Layer 3 of a small transformer language model trained on English Wikipedia (16 layers, counted from 0, width 128).
A neuron adds its activation times its output weights to the MLP's output. To switch it off is to set its activation to zero at one token and run the rest of the model.

Output weights of the MLP neurons that the questions are about. A number n stands for n times 0.0048.
n19: -15 3 25 -11 9 0 7 -10 3 8 26 14 5 7 -14 -15 10 -11 16 9 -6 -12 -1 -20 -17 16 -12 18 -14 -4 17 -6 -4 33 7 9 -3 2 13 -14 -40 5 21 24 -3 10 9 -3 -32 7 -34 1 8 25 -29 2 10 -16 -28 20 7 -10 -17 -4 -28 26 29 1 -17 18 7 11 11 2 -18 36 11 -7 -4 25 -13 23 -12 6 -21 -30 7 -1 -2 -41 25 -9 16 12 5 -15 11 11 -6 20 32 -3 -28 -5 -10 -6 -21 -13 13 19 12 -29 9 -1 -6 -24 -10 21 7 -25 2 8 4 5 -3 -19 6 -8
n37: 10 13 -7 -10 8 9 11 -3 9 -17 29 0 -14 7 4 -3 10 12 -2 27 -17 3 -10 5 16 -12 -17 5 -2 -3 0 11 10 -7 -37 -3 -1 -5 10 -14 7 -1 -4 19 -19 27 22 6 0 -15 -21 -16 0 2 -9 -15 1 13 11 5 14 17 5 -11 8 15 3 3 -3 -14 -3 -24 6 14 -16 1 -5 1 -15 -8 11 -26 3 -26 -16 -2 27 10 5 -1 -3 -5 5 -20 -8 -9 16 -12 -14 3 -4 7 2 -19 8 18 -10 24 11 -9 2 17 -15 -9 4 -7 -22 -10 7 -9 -7 28 -11 4 20 -5 -10 21
n40: 1 -11 15 0 9 -21 3 1 -11 -22 -1 -15 5 -21 3 14 11 1 8 0 15 -7 -17 -17 32 -3 14 -2 -9 3 0 -2 -2 9 22 4 -14 -3 3 0 3 -4 15 -2 19 21 -19 -4 -11 -6 5 17 -6 -7 -21 -2 -17 -1 2 15 -19 13 19 11 -22 -18 19 -1 -4 -6 -22 -10 3 -5 17 -11 15 -11 32 13 -48 -2 -3 -1 -29 -5 -18 2 -10 -10 4 20 14 7 -13 -2 -10 13 3 -16 14 -13 22 -20 -2 1 -14 14 -27 17 18 8 -5 -2 22 14 10 0 6 36 5 3 13 9 -15 -12 -8 2
n92: -25 7 9 4 -12 4 -16 35 2 28 -5 19 -43 16 -21 -1 -34 -18 19 -21 -5 -4 13 11 -9 -50 -20 -19 10 -2 4 3 -5 1 5 -14 0 8 -7 8 -24 -13 -21 1 0 11 -3 -19 -18 -19 13 9 -8 2 12 -19 -13 -21 12 26 -19 -11 0 -9 -9 22 -15 -16 8 29 7 10 0 8 -2 -20 -6 -3 -7 42 9 5 -10 0 -17 0 -10 -15 11 -21 11 -3 17 1 0 -23 -10 7 30 -5 12 -15 -14 24 7 27 11 17 -21 11 35 4 -1 2 20 5 -5 9 36 21 -7 -5 17 21 -17 7 20 11
n126: 8 -12 2 20 15 -1 -27 -6 1 -3 10 1 9 20 -53 -4 -8 -8 6 20 -10 5 19 19 24 7 12 20 -48 8 -18 -3 -6 24 9 -27 -15 10 -5 -10 -10 24 -3 -8 4 39 -24 15 10 1 -6 -16 16 0 9 3 -6 3 18 -3 33 -22 -20 4 -9 12 22 5 8 -21 10 9 0 -19 8 -4 12 -40 -10 11 3 28 -14 1 -3 -17 -23 -3 2 21 14 -49 12 1 -17 5 8 2 -6 18 -6 -10 -2 -11 -4 12 5 5 -20 -18 1 -14 6 -34 -12 -16 5 9 16 8 36 6 -12 -6 8 -1 27 6
n148: 4 39 8 -8 11 -24 -9 -4 -7 7 -2 5 -9 -22 -15 -4 -18 6 -8 10 21 5 23 12 -11 -7 13 19 2 6 3 -8 5 0 20 -14 -17 -1 -17 0 -5 -2 26 -3 -5 25 -9 10 7 -10 8 3 -19 -7 5 13 6 13 -12 28 -4 -8 -15 1 5 -17 -4 -1 -7 8 -1 -4 4 -18 -7 3 1 -3 -14 38 3 4 -8 -9 2 -3 -16 10 -7 -11 3 -10 15 -2 4 10 -12 16 -1 5 -10 2 9 -22 -3 -12 -1 3 0 -24 -4 3 1 -15 9 -3 3 10 -4 14 23 -14 18 -12 -14 4 -3 -5
n196: -13 2 0 -6 6 -4 15 -18 7 -24 5 -27 17 9 -8 8 8 -13 -5 -14 9 8 14 -1 3 10 -10 -11 21 -3 -1 1 13 -3 -13 -10 1 3 -26 7 19 -15 10 12 17 -3 -5 -5 28 -14 11 8 2 -17 1 5 -4 -5 -5 14 1 -3 3 6 -8 -7 4 6 -9 18 -7 0 21 -28 -22 12 3 -13 8 14 -12 -28 -5 3 -13 -1 8 -5 5 0 16 -3 -1 9 23 -1 -11 8 4 -8 -17 -4 10 4 1 7 35 -2 4 -12 15 -29 -4 1 6 8 1 3 2 -6 -7 -11 1 -6 -2 -4 19 -11
n250: 10 -26 21 -9 7 -8 -15 -5 5 6 17 -17 -16 -16 -14 1 17 12 -14 -5 -11 2 -7 2 2 -8 7 -11 14 -23 5 -25 -5 8 -2 10 -13 0 -14 1 -6 15 -1 7 -1 -10 -4 -6 -8 -11 23 22 5 -6 -7 16 -20 -2 7 -6 5 -2 13 5 0 -8 20 24 9 -4 9 22 17 5 -12 13 -38 1 -6 7 0 3 -14 17 -5 -2 9 11 -18 -24 1 4 -9 -17 8 23 6 -16 -18 -13 15 2 -23 3 21 -1 93 -13 22 -9 8 -15 0 -25 -13 6 -4 -21 -11 -4 1 0 24 0 7 14 15 -21
n257: 12 -11 14 15 -17 8 2 3 -4 -21 -13 -7 -3 8 0 19 24 -19 14 10 14 22 3 4 15 7 0 -6 -5 3 -17 -10 -2 -2 11 -8 6 1 -15 -18 -8 -18 -4 -22 11 15 9 13 -15 -13 17 -3 -1 5 -4 3 9 -11 5 1 11 10 -13 5 -16 2 20 -20 -5 2 -11 2 -8 -22 3 -1 -9 -1 1 10 4 -8 -8 -13 -9 -2 -23 18 -14 -20 10 -10 -7 12 4 9 -23 8 -5 0 19 -20 6 -9 -12 7 20 -6 -16 -9 5 -3 -13 -9 9 27 19 6 24 24 5 0 6 14 -4 6 -4 -4
n280: 6 13 3 -14 10 1 -14 -7 -8 -10 -5 12 5 -9 -11 12 4 11 6 -9 0 2 7 -14 16 -11 13 0 -5 12 -4 2 4 -11 -4 -4 0 4 -1 -11 -12 -3 -7 3 5 7 -2 9 -7 3 -3 3 2 5 9 2 -13 -5 -15 5 -19 -2 6 14 4 4 -4 12 -12 13 -19 10 -5 11 9 1 -16 -2 -8 20 -3 -1 -11 9 -15 -3 12 1 2 -2 -1 1 -2 -9 -2 12 6 11 -7 -6 4 -3 -9 -1 -1 -15 42 6 -5 13 11 14 10 6 9 -6 -7 -18 -11 -17 17 14 -9 -5 3 -21 1 -10
n281: -4 -16 -15 1 8 19 -12 -15 4 4 19 -8 -4 -20 -14 7 -5 -3 -13 0 8 6 21 -9 5 -11 -10 -1 -5 11 5 9 -14 0 11 -2 11 -16 12 35 21 11 17 -11 -6 21 5 -5 4 -6 9 13 1 4 0 -3 0 18 -24 -23 -21 17 -5 10 -6 2 4 -4 -4 -7 -17 -1 -7 -10 12 -13 -40 1 -1 19 -8 0 -26 2 -27 11 15 6 12 4 3 16 -5 -16 5 -20 2 -2 6 23 7 10 -5 -3 6 -21 3 4 9 3 -11 -5 12 -3 -5 2 12 -16 1 -8 -7 -13 0 3 10 20 21 14
n338: 30 -22 9 -28 8 20 6 -12 1 -10 13 -33 -40 3 -15 -7 -10 -6 -1 -3 15 12 -10 -8 -18 -1 11 1 0 -12 7 -11 -4 -5 22 -6 20 20 6 -21 15 13 -13 6 3 17 1 20 11 1 15 -15 2 -14 -2 -13 -26 24 -21 -3 6 4 -10 -25 -22 -5 0 7 19 1 -17 9 -12 -3 12 -3 -8 11 14 42 25 -7 9 7 5 -5 5 14 5 31 -6 -4 23 -4 4 -29 -31 1 -17 27 9 5 2 2 14 2 18 -8 4 -13 13 28 -1 -35 -41 31 19 -18 -3 -16 -1 5 -5 -19 -9 21 -30 -11
n341: -18 -5 7 -6 -12 -4 20 -11 -6 0 -3 -35 -6 -12 -12 -20 11 -13 6 -4 -5 22 -5 20 -5 11 -31 -17 2 -22 -4 -6 20 -13 24 -1 11 16 -8 18 -10 12 9 -6 -23 11 -12 25 -20 -4 -1 3 3 21 -6 -10 21 -3 -9 -23 -23 15 -19 -5 -18 4 8 17 -6 -1 -1 -7 7 -13 5 9 14 1 11 84 -8 -34 41 -17 -10 -2 -13 -17 -1 5 -15 23 8 4 41 -2 -19 -13 12 -14 -10 47 -11 2 -6 21 79 11 -32 -11 16 -2 -36 7 -24 5 26 -8 2 20 -1 -23 4 7 -4 18 -40 10
n343: -37 -12 10 9 -7 8 5 -36 1 -8 -2 22 31 14 -15 25 -7 38 30 -15 24 -5 -8 15 -3 -6 -25 -2 -12 -5 8 10 6 -8 3 9 -13 3 0 15 9 -9 -5 -5 -5 -5 -36 14 1 -3 -23 -11 31 -19 -20 -13 9 -22 13 -9 -16 -12 19 5 0 -18 16 12 5 12 15 12 30 3 29 -9 -19 12 -12 46 -37 -27 -24 21 -14 -14 4 4 -9 -19 -6 -13 -8 -18 -16 -5 9 24 20 35 18 -19 -2 -7 -5 3 34 3 17 -39 34 8 7 8 -13 8 -17 -25 -3 -5 8 -17 -3 -4 0 11 12 -4
n464: 4 -21 -5 -17 -16 14 -20 5 0 -14 -12 -3 11 -8 -15 14 18 -4 10 -21 -15 2 -7 -8 -11 -22 -3 -19 10 -18 23 9 13 33 12 -6 9 11 4 3 18 -15 -4 18 1 -1 -2 9 -1 -15 -7 -1 -18 4 5 3 47 -7 16 53 -15 34 14 17 -7 -17 -5 2 27 11 9 23 -5 19 0 17 -23 20 -18 45 -15 -23 -15 -7 20 28 -11 -10 17 -5 16 -19 47 -4 0 -31 -26 -3 -25 21 -2 10 -18 13 -9 22 28 -4 -18 -20 -27 2 -28 -5 4 7 -34 -33 -2 12 -10 26 -10 -16 -7 -19 -1 -20
n507: -24 15 18 -4 6 13 -26 0 24 -2 25 -10 12 -16 -31 -10 16 -18 22 -33 0 5 -26 12 5 2 22 -2 8 -11 -8 19 8 3 19 12 -2 9 1 28 45 6 16 18 8 -26 -19 29 2 -30 4 -1 -17 12 -8 -8 21 8 6 4 -6 -39 -14 32 -18 6 26 25 8 17 -14 -10 4 -26 -32 10 -11 13 -8 4 34 22 -5 0 17 6 9 -15 -7 -4 -34 -2 -2 6 -4 26 -28 -1 -17 -12 13 -19 -13 -35 -11 -17 12 17 -24 -15 15 -10 13 8 -18 -5 11 -35 16 -21 -11 -4 23 -9 -10 2 19 5

Each question names a token from some text and the token that comes next. It shows the activations a of the neurons there, in the order above. A number n stands for n times 0.048.

Then comes g, the gradient of the next token's log-probability with respect to the MLP's output, scaled to length 1. A neuron's effect is roughly proportional to its activation times (output weights . g). A number n stands for n times 0.0034.

"u", then "e"
a: -2 -3 -2 16 -1 -3 -2 -1 -3 -1 -2 10 -2 -3 -1 0
g: -18 37 -40 -27 -6 32 -57 30 42 22 -12 -27 54 -19 -36 -2 14 18 -31 -11 -22 15 24 -7 23 16 18 -4 21 2 17 4 -45 26 -6 -74 -10 -39 7 21 -61 25 12 24 -19 21 12 -34 -25 10 23 10 -24 -7 2 34 -34 19 -28 2 9 -31 -19 -31 7 -19 -4 10 -9 9 56 -39 -4 27 21 4 -11 -4 -40 17 18 -20 -1 13 -31 15 2 -22 -28 -19 13 64 -11 25 -40 30 -12 -39 5 8 22 30 4 29 11 -7 1 18 -1 22 -26 -22 18 35 -15 -52 -3 -7 19 17 3 -34 -19 62 -12 27 48 0
Which neuron, switched off, lowers the next token's probability most? n92

"h", then "ot"
a: -1 -3 0 0 0 -1 0 0 -1 0 -3 -2 -1 45 -2 0
g: -36 -11 9 -27 34 11 -22 -34 22 -16 14 -8 70 27 -33 13 22 -18 -17 -30 -9 48 -57 32 -14 27 -14 -26 3 3 -16 1 34 30 24 18 -10 13 -16 31 -22 -32 9 -20 29 26 14 -22 -1 -16 14 -20 -2 39 11 -6 -9 -21 42 -19 -33 -32 -5 9 -20 -15 15 6 27 -24 57 -31 -34 17 25 8 13 13 19 -7 16 -43 36 1 46 11 -14 -27 7 36 9 -33 -7 -32 -42 -14 43 -14 14 40 -9 27 -18 -44 5 2 -3 -16 13 -28 -46 22 -20 25 -11 -4 22 -33 55 -39 -29 17 -41 -12 44 -27 0 41
Which neuron, switched off, lowers the next token's probability most? n343

")", then "\n"
a: 0 -3 -3 -4 -1 -3 -3 32 0 -2 -3 8 0 -3 -1 -1
g: -3 1 -8 20 -42 -1 -7 1 0 33 -59 -26 -12 10 20 86 -12 -19 -6 2 29 -31 -10 1 1 1 -33 -52 46 27 60 5 22 1 -4 -3 14 31 6 35 41 52 9 -44 2 3 25 7 -35 18 21 16 -27 -41 29 12 -22 7 43 -31 7 41 -4 -6 -52 -7 18 -30 1 -32 3 10 3 18 -38 5 11 14 48 2 -14 -4 -31 1 -39 -13 -4 38 -27 25 -2 17 -31 -40 -69 14 -44 13 -5 -14 12 17 33 -15 -11 4 -25 32 -36 -6 -23 -24 6 -3 14 -11 30 29 27 21 7 -21 -15 8 19 -16 -37 -2
Which neuron, switched off, raises the next token's probability most? n250

"e ", then "F"
a: -1 -3 -2 0 -3 3 -3 0 -3 3 35 10 0 -3 -1 -1
g: 34 -36 5 29 24 -41 -2 6 -16 5 7 -8 -11 -40 -17 11 -4 -8 -60 -1 -4 29 22 19 20 19 -56 9 2 -7 59 47 38 28 -26 16 33 -22 8 -19 -4 -68 -12 -12 -18 2 -14 22 -56 22 -25 45 -30 -35 -18 4 -43 7 -10 -3 -21 18 -42 30 17 -6 16 48 18 1 -21 35 5 -29 28 9 -9 8 56 15 -16 -10 -14 -13 -29 -5 29 -37 50 -2 22 29 -61 19 -4 14 27 -9 -33 -1 -5 32 29 0 30 6 -7 -10 -7 16 0 -30 -21 -17 9 20 10 -21 44 10 30 -2 -51 -2 -40 -25 17 3
Which neuron, switched off, lowers the next token's probability most? n281

"B", then "ack"
a: 0 -3 -2 -2 0 -3 23 0 -1 -2 -4 39 0 -1 -1 -3
g: 20 -24 46 -3 21 -18 7 18 -21 5 17 13 9 3 8 62 -18 -36 -38 6 31 2 -2 -16 -22 -10 -5 -1 -11 13 -6 -10 -39 -26 -39 -38 12 -18 27 -11 -3 14 -19 29 -30 25 -37 21 -9 -66 -6 -7 17 -18 -5 -43 32 -11 26 -17 18 27 -3 3 15 38 11 -22 -18 21 3 29 11 -26 2 43 31 20 -27 8 23 -23 -4 -29 21 21 -6 13 -17 54 36 -21 -27 -54 9 -7 37 3 -7 -10 20 -36 -23 -11 -42 -58 11 -46 70 -50 -47 26 8 -34 20 57 15 17 -12 11 27 20 -20 16 6 22 23 14
Which neuron, switched off, lowers the next token's probability most? n338

"for", then ", "
a: 0 0 -1 0 26 -1 0 -1 -1 -3 -4 -1 -3 0 -1 -3
g: -34 46 -1 7 14 21 0 44 11 -24 14 8 16 -22 3 -8 -3 -20 4 -6 47 49 -3 13 12 -20 -21 15 -35 8 -12 11 2 10 -37 -17 45 -5 -23 -4 9 2 -16 -65 -21 -26 -47 -3 -9 -2 -8 -22 18 28 -18 -21 32 38 -17 13 6 44 50 12 22 -1 -57 -46 -6 -15 -45 -22 26 -68 60 -1 2 31 27 16 41 -9 34 -6 -21 32 -19 -39 -16 -34 -3 9 19 5 10 25 9 -1 -3 -32 14 -2 -29 55 -5 -9 -24 -31 -12 -36 24 -26 15 22 -31 40 33 0 -14 27 -26 42 -9 1 -32 -30 11 30
Which neuron, switched off, raises the next token's probability most? n126

"and", then "."
a: -2 -3 -1 29 0 -2 -2 -4 -3 -3 0 -2 -2 0 1 -2
g: 32 -19 -2 14 -11 -9 -1 -25 11 41 22 1 33 2 17 7 -2 51 -21 14 4 -27 -25 0 -13 49 -50 27 -64 69 30 -2 24 16 68 25 -21 -9 18 18 -34 -24 -14 -4 -51 9 -36 24 -19 28 8 3 -35 16 -53 37 -7 -29 -8 -4 -32 9 20 -31 -17 -7 -25 6 -29 -1 12 -8 -13 14 32 3 -19 25 -13 3 50 44 28 -6 -25 0 -41 -29 8 25 -14 40 -7 -14 -39 11 -43 5 39 -15 -26 15 -19 -9 7 1 9 13 -16 -26 -32 -18 8 12 2 -13 16 12 -47 -35 31 5 22 34 22 -46 41 -7
Which neuron, switched off, raises the next token's probability most? n92

"| ", then "M"
a: 0 -2 0 -1 -1 -3 -3 -3 3 -4 36 30 0 -3 -3 -3
g: -28 11 -5 10 -23 -16 -40 0 11 7 30 -11 10 -34 39 6 8 35 11 -29 12 -72 26 -27 36 17 36 40 -16 -19 11 -10 21 20 22 30 -17 18 2 28 -3 -33 35 -52 50 -6 5 5 31 -23 -24 54 -18 -13 32 12 8 40 5 16 -22 -3 -41 20 12 -2 5 -8 14 -46 23 6 6 -32 -7 -47 12 1 -10 -14 -26 9 -2 6 54 -6 5 10 19 -3 -43 -16 -39 37 -32 -21 -10 -14 -4 63 -19 64 0 -2 15 -3 10 -43 -36 18 24 -37 -31 -25 17 -29 1 -25 -38 18 -28 -24 41 19 -3 -12 -28 31
Which neuron, switched off, raises the next token's probability most? n338